Layer 9 of a small transformer language model trained on English Wikipedia (20 layers, counted from 0, width 128).
A neuron's activation on a vector x is SiLU(gate . x) times (in . x), where the dot is the dot product.

Input weights of the MLP neurons that the questions are about. A number n stands for n times 0.0033.
n16 gate: 35 8 9 22 14 -45 -15 24 -12 3 1 -23 -21 -10 34 -32 -29 -22 49 -2 15 -1 71 -56 22 -6 44 5 7 10 28 5 -35 -3 7 -18 7 10 17 -15 -10 6 -3 -12 56 12 -19 1 30 24 -21 -11 5 -5 -26 -51 -29 -36 -7 6 -41 -5 0 -3 11 -23 -6 -9 21 -17 -1 -2 14 -12 -6 -26 7 -49 8 37 -22 -27 3 57 36 12 50 -43 -7 59 10 6 -24 -41 1 -31 -10 -5 4 -5 28 16 38 20 -31 38 -18 -1 9 -24 -6 -3 -31 17 -10 -31 15 25 7 17 25 22 -14 -15 -29 23 -13 10
n63 gate: -20 29 6 -40 -17 -8 -34 55 -16 34 -59 -20 -10 -19 -6 0 -55 2 -3 3 17 -10 26 -21 14 -55 -43 -38 -8 15 8 15 33 47 16 -24 -17 -13 7 17 13 -14 6 37 -52 9 9 24 48 -54 5 -27 -13 7 -9 -13 71 69 26 -13 -9 -2 -15 8 -37 39 -17 2 37 18 -21 -27 2 -12 1 0 39 39 -21 21 39 -6 -16 -3 4 -7 -32 -32 11 27 4 -22 -27 4 24 16 -5 27 37 -30 57 -30 -7 39 15 -24 -22 14 -29 -39 -28 22 -26 15 -17 -45 -30 35 -35 31 36 2 3 36 52 -8 33 34
n73 gate: 23 12 -31 -14 21 -1 -4 -3 28 -7 27 -32 7 -10 16 -27 26 17 -48 -14 -18 -3 -9 -35 25 3 45 21 -16 20 28 -43 -32 -93 6 28 2 44 1 -20 -17 -14 -24 23 32 26 1 34 -47 -18 -9 -11 -33 -31 23 11 21 39 7 -10 -2 -3 11 -28 60 -18 -5 42 -2 2 -10 -25 -27 -9 -37 45 20 1 -3 -7 -13 2 17 25 2 -3 8 9 -47 -7 9 15 25 29 -7 -19 3 -10 24 39 4 17 32 5 16 -32 -28 7 25 -7 59 18 -19 -5 33 7 21 4 -30 25 0 13 -2 -23 1 -14 42 24
n91 gate: 12 6 43 9 6 -80 4 6 9 -6 -9 33 15 12 -4 14 -44 29 21 31 8 -4 10 -30 -14 -1 -37 25 28 51 51 13 8 -26 2 -27 -10 2 -30 3 4 45 -21 -26 11 -23 29 64 -44 39 7 0 23 -23 0 -1 -34 -41 20 -47 -26 12 12 -40 38 24 35 -17 36 -34 -7 -18 25 17 -41 -3 -49 -8 -29 -24 15 -9 21 41 21 4 -41 7 11 -28 -15 1 -3 6 31 33 1 25 4 -9 14 -19 -37 -33 5 31 19 -1 19 24 -1 -1 -9 24 -1 18 1 -8 -32 -48 3 -13 2 10 -19 12 21 -7
n102 gate: 5 42 12 -21 -15 12 -24 44 14 -7 18 2 11 61 -30 14 -21 -21 -54 -18 -11 -50 -48 -20 10 19 -7 34 -56 -16 26 -18 43 -20 0 16 -50 8 -2 35 -34 -13 -3 -3 51 18 -33 -17 -37 9 12 38 23 -2 -35 2 19 49 19 -20 45 46 29 10 -8 13 37 29 -29 33 -1 21 -9 6 -17 46 -37 -16 52 2 -45 40 -20 -4 -24 -21 -46 -15 25 27 -8 27 24 17 -44 43 -25 -32 -15 27 -8 -12 -17 -19 18 -15 -4 41 13 -19 -18 13 -36 1 -8 8 -13 -37 33 3 -21 3 -11 -13 -56 -39 10 -14
n178 gate: 40 48 22 45 8 -21 -11 19 11 4 25 17 -24 34 -15 -61 -2 41 -33 -13 15 -75 -5 5 -5 8 42 21 23 47 -4 -36 -14 -12 17 -22 -4 21 -21 -41 -9 21 53 51 -8 43 29 45 -45 24 24 -20 -38 2 10 -26 -4 41 9 30 15 -57 40 -9 -3 12 72 10 -62 -43 -24 -3 8 33 11 68 -7 11 -51 -40 -23 3 -16 -8 -51 48 -10 -2 2 34 -42 44 -20 -5 8 9 -18 -23 32 3 11 36 -7 49 17 24 55 -15 -22 -4 -15 -4 -30 7 49 -19 34 0 -21 6 66 48 1 -6 6 -17 -44 -31
n199 gate: 20 -32 -2 33 12 42 -32 43 23 -47 29 -53 2 34 -2 52 -3 19 -2 -9 61 45 -16 -4 21 67 -47 3 16 -34 32 34 -2 11 10 -39 16 -21 50 -23 -16 -12 44 -2 -18 15 -28 -12 -37 -17 -8 -31 9 3 37 12 -7 1 -2 -16 -29 -9 21 -37 55 -9 10 6 73 43 42 31 -49 -50 36 -23 45 -26 -9 25 -3 -22 5 -24 29 -23 31 0 16 -21 9 47 8 42 -2 1 -26 45 -9 1 -45 -25 -16 37 6 -3 -11 22 -2 -10 -13 9 47 38 -2 44 -16 56 -26 2 23 -38 20 21 -48 21 -29 11
n210 gate: 27 -9 35 -2 9 16 -44 -26 26 14 -27 40 41 22 46 12 3 8 7 -27 -2 -7 -2 -5 -8 21 5 -14 21 1 -36 -27 -13 6 4 42 8 2 8 -11 -15 -34 8 22 11 -2 38 15 12 -7 -19 36 29 -13 22 -36 43 11 29 -9 -8 10 -14 34 -13 -12 -5 4 -13 -36 -6 28 -9 42 44 6 -4 9 1 -3 1 2 10 -20 14 -6 -12 -14 17 7 -22 1 8 -7 3 40 9 1 -31 -30 14 36 -24 -7 29 2 -49 -6 14 26 31 -29 1 1 -35 9 -21 -30 4 -2 59 16 -11 5 -23 3 1 10
n216 gate: 17 43 -15 -7 7 -41 -14 -20 4 -26 10 15 -2 -19 -31 58 -25 -4 55 -4 -11 -1 54 -25 -32 6 -10 19 18 39 37 20 -31 32 -11 19 22 -8 3 28 1 55 1 3 -8 -34 7 -9 16 -11 -15 -5 10 -19 14 -54 10 3 -41 -2 -18 26 30 -47 -40 1 -17 -15 7 45 -4 -19 -7 -29 -14 -25 9 -19 -11 -4 -30 5 35 16 24 11 16 12 -1 -1 10 -31 -10 -21 -20 12 38 23 62 7 17 -3 31 9 -10 4 1 8 19 -5 27 1 30 8 15 -7 6 -2 12 10 1 3 -18 -51 -9 -1 20 -10
n218 gate: -51 -25 7 -9 -4 29 -13 4 1 28 38 24 5 34 -66 -25 -36 -35 23 22 -3 -43 9 -14 5 26 -18 5 -25 -7 33 5 -3 2 -3 4 -15 -40 8 36 -7 26 -71 -10 -38 -10 -17 16 -69 65 5 41 36 46 -6 -26 -16 -24 -16 11 17 26 -5 15 -38 7 35 14 -1 32 9 -9 10 20 -20 -10 12 -39 -12 -4 1 16 -9 3 -38 -31 -16 -49 16 -23 17 -13 22 16 25 31 -38 34 -4 20 -5 -1 17 -6 -7 -8 3 -10 -15 27 -12 35 -32 11 11 7 14 12 -26 -26 12 45 7 5 22 -19 16 -3
n244 gate: 7 36 12 2 -10 9 -26 -1 26 42 18 -12 11 23 -51 4 1 -9 -10 1 12 17 16 14 -21 -10 14 -15 5 -26 -4 69 -1 -22 45 -37 -33 -43 29 25 36 -25 -24 -10 15 -46 -7 25 21 -2 -16 -48 0 13 -30 -20 4 -60 -36 -33 18 -18 39 9 -10 0 21 -51 -1 4 18 -51 12 -18 -3 1 -6 -22 23 -13 -4 -26 -44 -47 -11 5 23 8 -4 26 37 -41 -2 -18 -6 -3 -40 16 55 -25 -7 6 10 -11 38 -2 -59 19 -38 -28 29 17 13 16 18 -20 -12 -7 -11 -39 6 -44 -19 -58 -20 2 -12 -20
n251 gate: -2 11 -26 60 -56 -7 -34 -32 6 -11 -2 -30 0 39 11 6 -36 -2 14 51 -14 51 29 -19 -1 28 -16 -14 -20 67 5 -14 -13 41 -15 -30 -45 -65 -4 -46 -12 7 8 17 -19 5 -22 -16 -8 -57 24 -1 -12 -5 -12 -3 18 -14 6 -7 21 4 23 -2 31 56 -41 -42 -7 -18 -13 -10 -19 14 36 37 -3 -6 -9 -27 27 5 25 -37 8 -12 -26 -45 -47 0 28 0 -9 33 13 31 23 22 15 -4 37 5 -6 -68 21 24 -21 30 3 -65 -2 12 -25 -42 40 22 -20 -18 -1 15 -18 -7 46 -35 14 -42 0 -43
n289 gate: -21 1 20 22 20 -18 -7 14 -23 3 11 3 -6 -54 23 37 -9 -16 -3 -3 31 -32 18 45 13 8 -24 27 3 -5 -35 -9 31 -13 20 17 -41 18 -5 -14 -44 11 -8 -27 -18 -4 -5 -17 -23 -9 -28 48 4 -15 -31 14 -13 7 5 6 -33 -1 -16 -32 -31 31 -13 5 16 20 -13 24 -8 -53 -24 -13 4 -18 -2 33 -3 6 -21 -21 30 38 -32 18 9 4 37 2 -44 3 -28 8 15 -15 17 -1 -29 17 -16 20 6 10 -58 33 22 -65 48 21 -53 -9 32 -22 3 12 -10 20 7 -11 -18 1 24 18 -45 -14
n16 in: 23 14 -14 -37 9 20 -12 -1 -20 -8 -6 -38 16 -18 33 0 -7 -5 -24 5 -49 40 -32 15 13 -15 22 35 -33 -2 18 13 38 -4 -23 36 -6 -81 -12 16 -10 -43 -18 -6 -41 18 9 -11 -38 -36 50 14 16 1 1 -30 7 15 2 -1 16 5 16 13 8 -1 17 -21 50 2 2 -17 8 52 -8 6 -11 -11 -44 -1 12 18 24 4 -20 -72 -26 -34 9 -18 -1 17 -16 3 18 12 11 25 -8 23 10 -32 21 -14 -20 18 5 3 -4 37 -5 1 7 -3 -15 33 46 -1 1 -17 -1 11 -17 -11 1 -26 35 -11
n63 in: -8 -14 15 11 2 -23 -4 -20 8 17 -50 64 6 34 15 32 -7 4 -14 15 -75 20 -13 -27 -4 -7 -12 15 -9 10 -1 2 -39 -18 -7 18 0 41 24 -13 34 -52 38 -29 23 -24 40 -2 0 4 -2 -26 -5 41 57 -2 6 -16 33 5 64 -32 18 -30 10 1 40 32 -45 -42 -3 -2 -27 7 -7 21 29 31 20 -12 -22 -32 -23 32 -42 12 19 18 -20 -11 -18 -4 -7 7 -7 4 -33 -21 -9 35 3 28 25 -12 11 -10 35 -26 1 0 -8 -22 -25 6 -3 7 -7 -55 12 9 34 13 23 -22 -14 -24 14 -2
n73 in: -12 -7 4 -17 0 -36 -9 14 -7 3 9 -4 -30 23 -16 27 11 -22 33 3 16 25 33 29 9 -12 -9 28 -20 1 33 39 24 -31 50 -23 -22 -22 2 46 -5 -15 -13 -8 16 15 -14 -3 -18 -1 20 15 -21 -25 6 3 -38 -12 -27 -2 -17 25 -10 -10 -14 -38 -18 -39 15 14 -13 43 -30 9 4 -6 9 19 18 -57 18 17 -5 14 26 13 33 10 0 -55 10 5 7 4 -13 -28 -26 -12 11 7 -8 -33 -21 -30 26 -21 -21 -12 -9 24 -14 -19 -15 40 -33 -28 -25 -29 9 -19 -20 -9 3 -8 -54 29 -8 10
n91 in: -6 -3 -41 22 -31 -7 -14 -7 5 -11 -2 6 15 3 -15 -1 38 -23 27 -22 65 8 -3 37 27 57 15 -4 5 -42 5 11 14 -4 -15 24 15 -87 6 20 -5 2 14 5 -31 -16 -27 -12 24 -1 35 -10 6 26 52 -62 -31 24 -16 -17 11 -19 -2 15 -6 -8 -7 8 -2 -1 12 5 1 27 -4 -11 23 11 23 -1 16 6 20 -1 -24 16 22 -30 9 26 -4 32 -36 22 14 -31 43 -2 -8 21 -15 -3 -23 1 4 -6 -24 22 -37 2 -19 -30 15 -7 -11 6 9 23 -9 54 -10 22 -12 8 29 45 25 18
n102 in: 31 11 -12 -69 9 -15 24 -4 34 43 2 27 0 51 -8 18 -16 5 26 -18 -43 -23 -25 18 20 -5 13 63 2 -3 27 16 42 11 6 10 -43 -3 19 7 -1 -28 -33 -23 39 4 6 13 3 4 -16 38 28 27 -5 3 35 1 -1 -31 2 25 12 6 -37 15 10 34 -35 25 -7 -5 61 19 0 3 13 -2 29 35 -20 22 -36 2 -4 6 -41 6 -6 -5 40 6 23 -18 -39 39 -11 -10 -7 41 14 3 -32 3 68 -25 -21 18 14 68 -49 -2 -15 17 26 5 -34 -16 6 16 8 -13 -5 -3 -13 -44 2 26
n178 in: 22 50 22 -31 -15 -15 18 14 58 -21 -17 7 -5 7 16 -81 11 -3 -41 37 -16 -2 -9 24 20 0 -8 31 -9 33 23 12 -17 -20 44 3 -7 12 14 -21 -29 26 39 26 2 21 10 39 -13 -7 2 32 -29 2 12 -2 -13 21 -3 -9 7 -75 13 55 47 -6 26 -33 -14 -40 -36 37 17 20 -1 46 -40 7 -35 -29 9 0 -6 -35 -12 2 -7 -8 -6 16 -50 32 -4 3 29 -5 5 -5 -57 -33 -16 -35 36 30 -1 21 -13 -71 -36 -37 -17 16 -3 -6 6 16 60 7 37 11 12 48 4 1 28 -18 -33 2
n199 in: 24 -55 -28 22 -8 -31 -38 52 16 16 36 -39 13 13 2 24 -48 43 -55 -12 11 -9 6 20 10 61 -52 -2 -24 -11 10 5 -21 -1 -6 -5 11 -58 -4 -4 -7 17 31 -19 5 -14 -34 -20 -39 -50 -29 8 -7 22 -2 7 20 -11 3 16 -20 -15 5 27 35 -75 3 -27 40 -10 37 1 -33 -9 34 -37 45 11 -6 19 0 -33 -14 6 6 -16 55 26 5 21 -51 59 -36 0 12 19 31 20 -27 29 4 -6 -50 -6 15 44 -4 2 11 29 6 -7 31 9 31 -6 14 -7 23 -27 47 3 42 20 -21 7 0 40
n210 in: 22 13 24 23 11 -15 -15 -1 11 -26 -20 1 17 17 31 2 -15 7 -3 -27 11 -6 -9 -53 9 -26 -41 9 -39 24 11 -20 59 3 0 10 -4 43 -21 -21 -20 23 -27 22 8 11 1 21 -16 -8 -14 15 -8 14 17 16 -3 39 -37 13 32 10 -7 7 -31 -18 -21 -32 28 -17 -3 1 -50 -1 -17 -29 -17 4 -24 -4 35 15 -25 -15 -46 -6 -31 -28 15 -18 -7 2 24 6 -11 -10 18 -23 -19 15 -14 2 19 0 -14 -19 -19 -1 17 -28 9 14 -32 -23 16 -13 24 -2 6 5 -3 9 0 -14 -10 10 -17 -40
n216 in: 28 0 -5 -38 -2 -9 -7 30 7 2 1 25 -4 21 20 36 23 -19 5 -14 -38 10 -18 -21 0 30 4 -7 -12 12 -7 -37 10 7 14 20 31 -37 -36 -5 3 1 -26 38 18 0 4 17 4 34 -39 -14 -1 25 8 -12 -14 -36 6 -49 6 -21 -11 -23 -9 -3 23 17 6 -14 -15 -29 17 5 17 26 -27 -21 -62 -24 -24 9 -56 -20 -27 2 -8 8 49 42 10 8 18 2 22 9 -7 -4 7 -16 -15 -8 3 23 7 -9 -3 1 -22 30 -30 36 -28 -32 16 -13 15 17 -17 -40 -21 9 -9 35 -6 -5 35 -43
n218 in: 7 2 21 4 8 -34 -10 -11 -12 6 33 25 -6 35 -29 -14 -60 -21 12 12 -19 -41 10 -5 -40 16 7 14 -33 -7 39 -43 -19 6 7 16 -42 -20 -1 5 13 17 -45 6 12 -7 30 -62 -44 21 -31 -20 16 16 -10 15 5 5 6 -1 -19 20 37 -7 -16 -16 12 20 -4 -13 -16 21 -4 18 -11 -6 72 6 -6 -8 38 -37 -14 7 -24 -20 -10 -29 -1 8 4 -41 13 9 -35 -9 -43 13 -2 -1 7 -16 24 -37 19 5 -26 10 -23 23 -29 34 -40 -3 12 44 -7 2 -25 -37 25 50 20 -4 23 0 6 25
n244 in: 38 0 19 -5 -10 13 21 -12 62 35 7 -13 28 -6 18 -10 37 -9 -9 -38 -15 14 -31 8 -23 -16 -22 48 16 7 1 -25 -12 4 45 -4 30 -17 -18 24 -15 -39 -27 -12 3 1 9 27 -10 -9 -41 26 -16 -35 -19 8 28 -47 -9 -29 19 8 -17 24 -7 15 -14 18 31 -8 7 -16 -47 15 -25 -26 9 -10 27 -1 -43 -9 -2 3 -21 -8 21 56 17 -21 -17 -12 25 46 -13 -35 25 61 -3 -26 -14 21 4 -17 9 14 10 -7 -5 -7 -6 -8 26 -18 42 15 -23 -1 4 2 -42 -33 22 -4 -4 25 -15 14
n251 in: 1 -3 -43 28 10 35 -27 -7 -4 8 11 -7 -14 11 11 28 7 -17 2 30 -11 7 11 -21 4 2 24 -33 1 22 26 -6 -46 23 -10 -28 -53 -37 56 -34 2 24 32 -9 -14 -12 -23 8 -20 26 17 -4 16 20 12 9 -22 -15 -62 -11 25 3 -17 2 16 35 6 21 8 -9 -31 39 -34 13 20 24 -2 -4 -29 -44 3 5 4 10 29 -28 -29 -6 -26 -39 31 13 29 24 20 6 22 13 21 -3 28 -10 -7 -23 -4 1 -40 -10 -14 -36 -27 -14 -9 -51 49 -1 -37 13 15 -25 -9 11 11 -26 18 -26 -34 -14
n289 in: 9 59 5 -27 -6 -15 14 17 -23 -36 -25 0 -26 -17 -45 10 -6 19 26 -22 29 -4 36 -4 -24 11 2 29 -8 8 -12 6 -3 -11 6 -12 -31 -42 -7 -11 15 11 -1 -33 -27 -10 13 -8 -16 10 -8 12 -8 10 16 9 3 -9 -40 20 4 22 3 -13 -36 -18 29 -14 6 34 29 21 -31 -18 -29 -6 -22 31 -60 -26 20 23 16 -23 18 -2 1 -8 24 28 -1 7 -17 41 -2 -5 6 34 -16 3 19 8 -22 22 2 24 14 38 9 -4 -28 30 4 -25 -8 -15 -6 -2 9 25 19 4 -5 49 5 -10 55 10

Each question shows a token from some text and the vector x that enters the MLP there. A number n stands for n times 0.029.

"tod": -8 -8 -10 8 -4 10 -26 -10 5 -28 -1 13 -14 24 -13 -1 5 16 1 9 -26 3 -10 -5 41 -34 -1 45 -21 26 13 11 -4 12 16 -3 -4 5 45 14 33 -9 -8 17 0 -14 8 10 24 -7 22 13 16 -19 -15 37 24 -11 8 11 18 4 -8 13 -28 -2 5 17 -13 -5 17 31 -12 -2 11 11 -4 -43 0 -6 -14 6 0 8 0 4 -7 47 29 7 -3 -6 16 -5 3 8 13 -7 -21 7 6 -37 28 19 1 1 -37 -17 -20 -7 10 1 -19 -18 -9 -38 -2 11 20 8 -3 19 16 -2 -12 -1 -29 52
The two highest activations, in order: n102, n91

"early ": -4 16 -6 -24 -9 27 28 -13 33 -3 43 29 2 -16 -24 6 23 -40 -16 -2 3 10 0 -25 10 -32 2 -13 -4 -5 -18 -10 -52 -11 21 8 8 10 15 -11 -13 -19 -5 -32 -7 -1 -25 4 4 -10 -14 11 1 -11 13 0 14 -30 20 6 28 9 -40 -4 17 -20 31 3 -17 24 15 -26 20 0 -8 4 28 -30 -7 5 -18 3 17 24 -9 -18 9 -5 -8 -15 8 -7 2 -9 35 -24 -4 -22 -26 -15 -8 15 -16 12 -19 -15 -3 2 1 -13 14 -9 9 17 -12 -17 -34 26 -2 -4 -3 -7 -47 6 -24 -2 0 -1
The most active neuron and its activation: n244, at about 0.18

"iz": 6 15 15 6 51 27 20 -17 -7 -19 11 31 -8 -7 -6 20 34 1 10 22 0 16 15 14 14 21 -6 14 -13 14 -16 4 3 23 27 -5 -25 -3 8 -8 20 -2 0 -15 -8 -5 7 -2 -6 -1 8 6 21 -12 5 -28 21 5 -2 -19 1 9 -4 -2 28 -28 -7 -4 4 -6 2 7 -16 -17 19 -2 -2 39 -13 18 -11 0 -23 34 29 -1 9 17 -2 -22 25 2 -8 7 -4 8 3 -2 4 20 -7 2 10 20 -6 2 2 -27 -23 -12 -8 -22 19 -10 -2 2 8 2 33 -8 29 -25 11 3 4 -55 4 14
The two highest activations, in order: n199, n218

"human": 0 8 13 -9 -8 -27 26 10 -17 -28 4 -10 -30 20 -6 36 -16 -10 23 -15 -11 -1 4 -22 26 28 11 -32 13 25 7 -14 11 -51 21 13 11 4 31 -10 5 -6 -16 -2 -15 -8 5 -3 2 -17 0 3 -4 7 7 -1 17 12 5 -8 4 -15 -5 0 -20 -4 7 -15 -24 -13 9 27 -39 19 10 0 10 -12 -21 -15 15 10 -8 5 14 0 14 20 62 1 -12 25 19 26 -5 -13 24 19 17 -17 8 0 31 30 -17 -11 16 1 1 -21 -13 6 -10 5 -17 16 -6 9 19 -6 -24 15 -24 -12 5 -8 -30 -48
The most active neuron and its activation: n216, at about 0.3

" ": 1 -1 -14 2 81 26 -18 -31 -12 6 -1 -29 44 -7 -24 -31 -3 -4 -24 13 -2 -12 -7 1 13 5 -30 -23 -3 3 2 -27 20 4 -27 31 -13 3 32 22 7 15 28 4 15 2 -12 -20 25 10 25 16 19 -3 -14 -15 9 9 -18 4 7 0 2 -3 -3 9 -12 -1 13 10 -1 -19 8 9 2 -2 -11 -29 8 -7 -3 -2 11 20 13 7 -1 12 21 1 4 17 21 0 -6 5 5 -10 -9 -16 1 2 -40 1 -3 18 5 -25 -14 -14 -7 3 -23 -7 27 2 16 15 -9 -4 -16 -9 -17 -9 7 50 -3 -5
The two highest activations, in order: n63, n73

"point ": 8 0 -16 -1 23 6 -12 2 -5 1 2 32 2 -1 -32 2 44 17 24 -10 -14 17 0 -8 2 -2 16 8 25 14 48 -6 -17 -1 -14 3 12 -7 23 7 -30 0 17 -17 -3 -13 -9 3 -10 19 2 14 0 -4 29 -4 -31 14 -11 -22 14 -9 9 16 31 -1 16 17 5 -34 20 -5 -10 47 -6 -5 -6 12 -20 -17 14 -14 -9 -1 -2 -10 -6 22 -25 2 20 21 16 -49 9 -21 -6 27 10 -20 -14 -4 -4 30 6 -10 -12 -1 5 -10 12 21 -2 19 -2 -9 -18 1 2 9 17 26 -56 -14 -22 27 -8 -33
The two highest activations, in order: n178, n91

"Us": -15 40 3 -9 -5 26 26 -31 -3 -6 -10 32 -20 4 14 23 -7 -3 -4 15 0 -30 -4 6 -5 -22 22 27 18 28 7 11 46 -16 10 -5 6 -8 16 -20 9 9 -2 -1 -18 9 -5 10 8 25 -26 0 -13 1 4 -37 -8 -1 14 18 -35 2 -2 19 19 -1 -21 -7 11 7 -4 6 -14 -25 -18 5 -8 29 -4 -4 -8 -5 30 7 10 -12 -3 52 19 11 -3 27 34 7 10 -11 16 -10 44 14 -11 30 28 12 5 3 -14 12 -8 -5 -35 -24 1 3 3 -8 -28 17 5 1 3 19 -33 -15 27 -5 2 -17
Which of these neurons fires most? n199

"0 ": 27 1 -3 -5 63 19 -70 -11 -1 -29 -23 5 -9 4 22 -18 6 -10 8 9 9 9 -13 11 3 19 -19 -6 2 -7 12 3 3 -18 1 21 -16 -18 -3 -11 1 -22 25 10 35 -26 -26 -20 -2 21 5 -4 -17 -37 24 -5 -16 -20 7 -14 23 11 1 -23 20 0 -5 -43 16 18 7 -12 32 -1 -11 -14 -11 -12 18 -18 -20 3 -2 23 -7 -2 2 -6 9 0 3 9 -7 14 5 -1 23 -8 -3 3 -6 -13 -20 0 -24 25 -16 15 6 -4 -18 -4 13 14 -35 12 -8 26 -17 21 -24 0 -45 5 1 26 2 -5
Which three neurons fire most, strongest first? n91, n16, n218

"image ": 11 10 -12 -4 26 14 -24 25 22 2 -3 -12 1 7 -10 35 -9 1 -4 -5 10 -24 8 19 5 13 7 -18 13 19 12 -12 17 -5 -2 14 -4 4 4 16 -12 10 9 -15 -25 -1 4 8 1 19 16 6 -8 22 -7 -11 -9 15 -27 -4 25 2 -11 -4 5 17 -23 22 19 10 22 20 2 11 0 -2 -4 17 -23 10 14 16 -7 6 -8 -12 -26 -16 23 18 -3 9 -33 -34 -3 -15 2 -15 10 -26 0 -20 6 -12 -4 -8 8 1 -11 -11 14 20 -1 -7 -10 -34 -24 -16 -17 9 13 24 -43 0 13 56 -28 -5
Which of these neurons fires most? n289

"ke ": -6 12 1 13 52 17 -6 -6 5 -29 1 4 -5 -4 -17 6 28 12 -7 3 46 13 7 -13 2 1 4 -15 -14 -10 13 -5 24 2 12 22 6 4 13 -4 -26 -4 -9 -9 -19 5 3 3 -6 7 16 6 -3 -2 -3 -3 -18 0 10 -19 -4 5 -12 0 9 8 -20 19 38 -10 0 -5 14 21 5 -3 -2 -7 27 -5 29 2 27 -6 0 -9 -6 -5 -3 24 3 11 10 -33 10 2 -3 -9 -6 3 -7 -12 -21 -13 -4 9 6 20 6 -9 6 25 -10 5 2 -7 5 6 -10 -15 25 -5 -42 3 -16 67 8 22
The most active neuron and its activation: n91, at about 0.26

"the ": 15 -12 -12 8 29 10 -20 17 8 -12 0 -29 -25 7 10 11 -9 -6 14 -8 -13 -5 -3 -5 -7 -9 -5 8 -12 -4 21 0 -19 10 -13 20 0 5 37 -2 6 8 -4 23 -7 35 -11 -10 15 -3 -22 -2 -7 -3 -1 -12 13 -10 -20 11 3 7 2 11 5 21 0 3 -12 24 -19 -10 -9 -17 -14 8 11 -21 -25 -2 0 1 1 3 7 11 2 7 -4 -21 -2 7 0 7 3 -19 8 6 -7 -12 -4 8 -16 -1 -11 -15 7 -2 -4 -3 5 14 -22 -9 -7 -13 3 43 14 7 -4 6 -62 16 -21 71 -5 -2
Which of these neurons fires most? n216

"term ": -18 22 -34 -9 24 58 -3 -22 18 -7 41 31 -15 -12 -3 22 30 -12 -5 -7 -16 -3 1 12 37 32 9 0 33 -6 25 -17 -37 29 2 16 20 -7 -2 -12 -28 7 -4 -5 7 -8 -17 19 20 13 1 8 -4 2 9 -24 18 0 -23 23 14 -9 -2 -9 38 -10 3 11 5 -10 36 -19 5 -15 10 6 -13 -3 -12 14 -6 5 9 -27 4 6 0 26 10 -16 11 4 18 -19 1 2 -9 -4 -11 -15 -27 19 -12 -23 -1 -6 5 5 -11 -24 1 -9 -5 -2 -9 -18 -12 -10 -9 -7 2 2 -30 -31 -9 33 5 -32
The most active neuron and its activation: n216, at about 0.17

"June ": 1 22 -4 23 24 4 7 -12 -3 -2 20 3 -13 -26 7 -24 25 -3 -8 -3 18 -3 42 8 1 21 -6 -24 -24 7 1 11 2 6 -5 -6 31 -15 19 -20 40 20 6 -6 -14 -17 -20 1 3 -17 -3 0 1 -26 -17 18 1 -62 7 -13 13 13 -29 -7 -3 7 12 -1 2 0 25 -20 18 9 29 5 10 10 5 -18 22 1 26 41 -9 8 23 -2 35 -29 -3 17 31 8 11 -14 7 -49 -12 -16 -28 -23 -15 -10 4 -8 7 0 0 -16 -28 13 7 -13 -4 8 -12 -4 -6 7 -14 -19 -30 14 -26 16 3 -12
The most active neuron and its activation: n102, at about 0.26

"N": -24 11 -9 5 12 28 20 -31 11 -16 -62 31 -17 16 -1 -5 31 -32 14 20 -23 9 -17 18 7 -13 7 -4 -13 13 14 -17 17 2 7 27 -2 17 -15 6 15 -5 -32 -21 25 8 17 -10 21 4 -14 35 1 -12 8 -14 9 -1 -1 18 29 14 0 11 -18 25 -1 -8 3 5 -9 -9 15 18 0 13 -16 -6 10 0 -14 14 -27 3 -3 7 14 -1 0 -18 -9 -16 11 18 -10 6 0 3 -5 10 -23 -46 5 14 -12 -3 -24 -7 -3 -4 -25 14 -3 -10 4 8 30 11 -20 12 -7 -5 -62 -2 -11 -5 22 5
The most active neuron and its activation: n199, at about 0.64

"on ": -16 -18 -8 0 52 13 -14 18 18 -19 19 12 -4 1 -6 6 14 7 10 3 8 1 1 -5 2 -11 15 -4 -7 6 -14 -2 -12 21 -18 -32 30 -26 38 2 23 -4 -24 -7 30 14 0 -27 6 -6 -32 0 4 24 -2 -11 2 2 -24 -31 8 -26 15 1 18 -2 -11 -5 -8 -2 12 3 8 -12 -18 -10 3 -27 2 16 8 1 -6 -13 0 16 16 -20 -4 25 9 17 -11 -6 21 12 6 -25 -7 14 21 -30 -21 9 4 -2 -11 -3 3 -40 22 -1 -8 15 -13 34 4 13 3 -12 -14 33 -52 6 9 48 12 4
The most active neuron and its activation: n199, at about 0.15

"202": -25 36 19 1 51 66 -9 -3 -31 0 -2 -10 2 2 17 -17 -3 10 -6 -1 -15 -8 13 -32 -8 29 5 -8 -10 9 35 -6 1 -15 -6 -26 13 -9 -22 18 -14 31 16 -2 12 -21 -1 47 33 12 -5 1 -5 22 20 15 11 2 -26 -14 -6 -9 -1 7 8 18 3 14 -19 30 -13 -23 -3 3 -2 7 0 -23 -37 -22 14 -11 2 35 7 10 33 5 12 1 -5 -21 -5 0 -21 23 7 1 0 2 -33 -1 8 33 10 31 -20 10 -20 21 14 -3 -2 -17 0 24 -7 11 -31 -1 16 -21 4 10 16 -23 -16 -2
The two highest activations, in order: n216, n178

"Ban": -6 -8 3 23 26 -9 60 -9 9 -35 -27 1 -16 19 12 0 14 31 10 30 -6 13 -1 -29 32 -2 1 14 -17 7 39 -20 20 7 8 8 5 27 -9 4 30 -20 10 -17 11 -7 0 -2 -1 -15 -16 13 -5 -1 -9 21 5 6 -5 18 4 -14 -34 6 1 30 -7 -6 0 4 -26 -2 -1 -18 -9 0 18 12 2 -13 12 18 5 -9 16 -6 5 65 -3 4 4 17 6 17 -14 -7 12 -4 30 11 2 0 -4 -13 -6 15 -7 -1 1 -19 -20 5 12 6 9 -6 -4 -2 -8 -1 13 39 -7 4 10 -45 -6 -2
Which of these neurons fires most? n251

"and ": -18 -15 -4 -27 33 -5 -3 27 -2 -19 24 -6 10 -5 5 -6 23 -18 -24 4 23 31 -35 5 -23 -1 2 -2 -5 16 -18 7 0 -18 -24 -3 2 -6 0 9 -20 -31 0 -5 14 -6 -1 10 16 6 -8 35 8 -2 18 -9 5 3 5 11 -4 3 21 7 -9 -6 5 9 -12 7 12 1 4 10 -6 4 -28 0 -20 32 25 -28 5 22 -9 10 18 41 -4 -22 -4 -10 7 -3 8 0 3 -4 25 13 -14 2 27 -25 -8 0 -24 7 3 0 1 -11 20 29 -9 10 -13 70 14 -2 -8 8 -9 1 -45 47 2 0
The most active neuron and its activation: n251, at about 0.15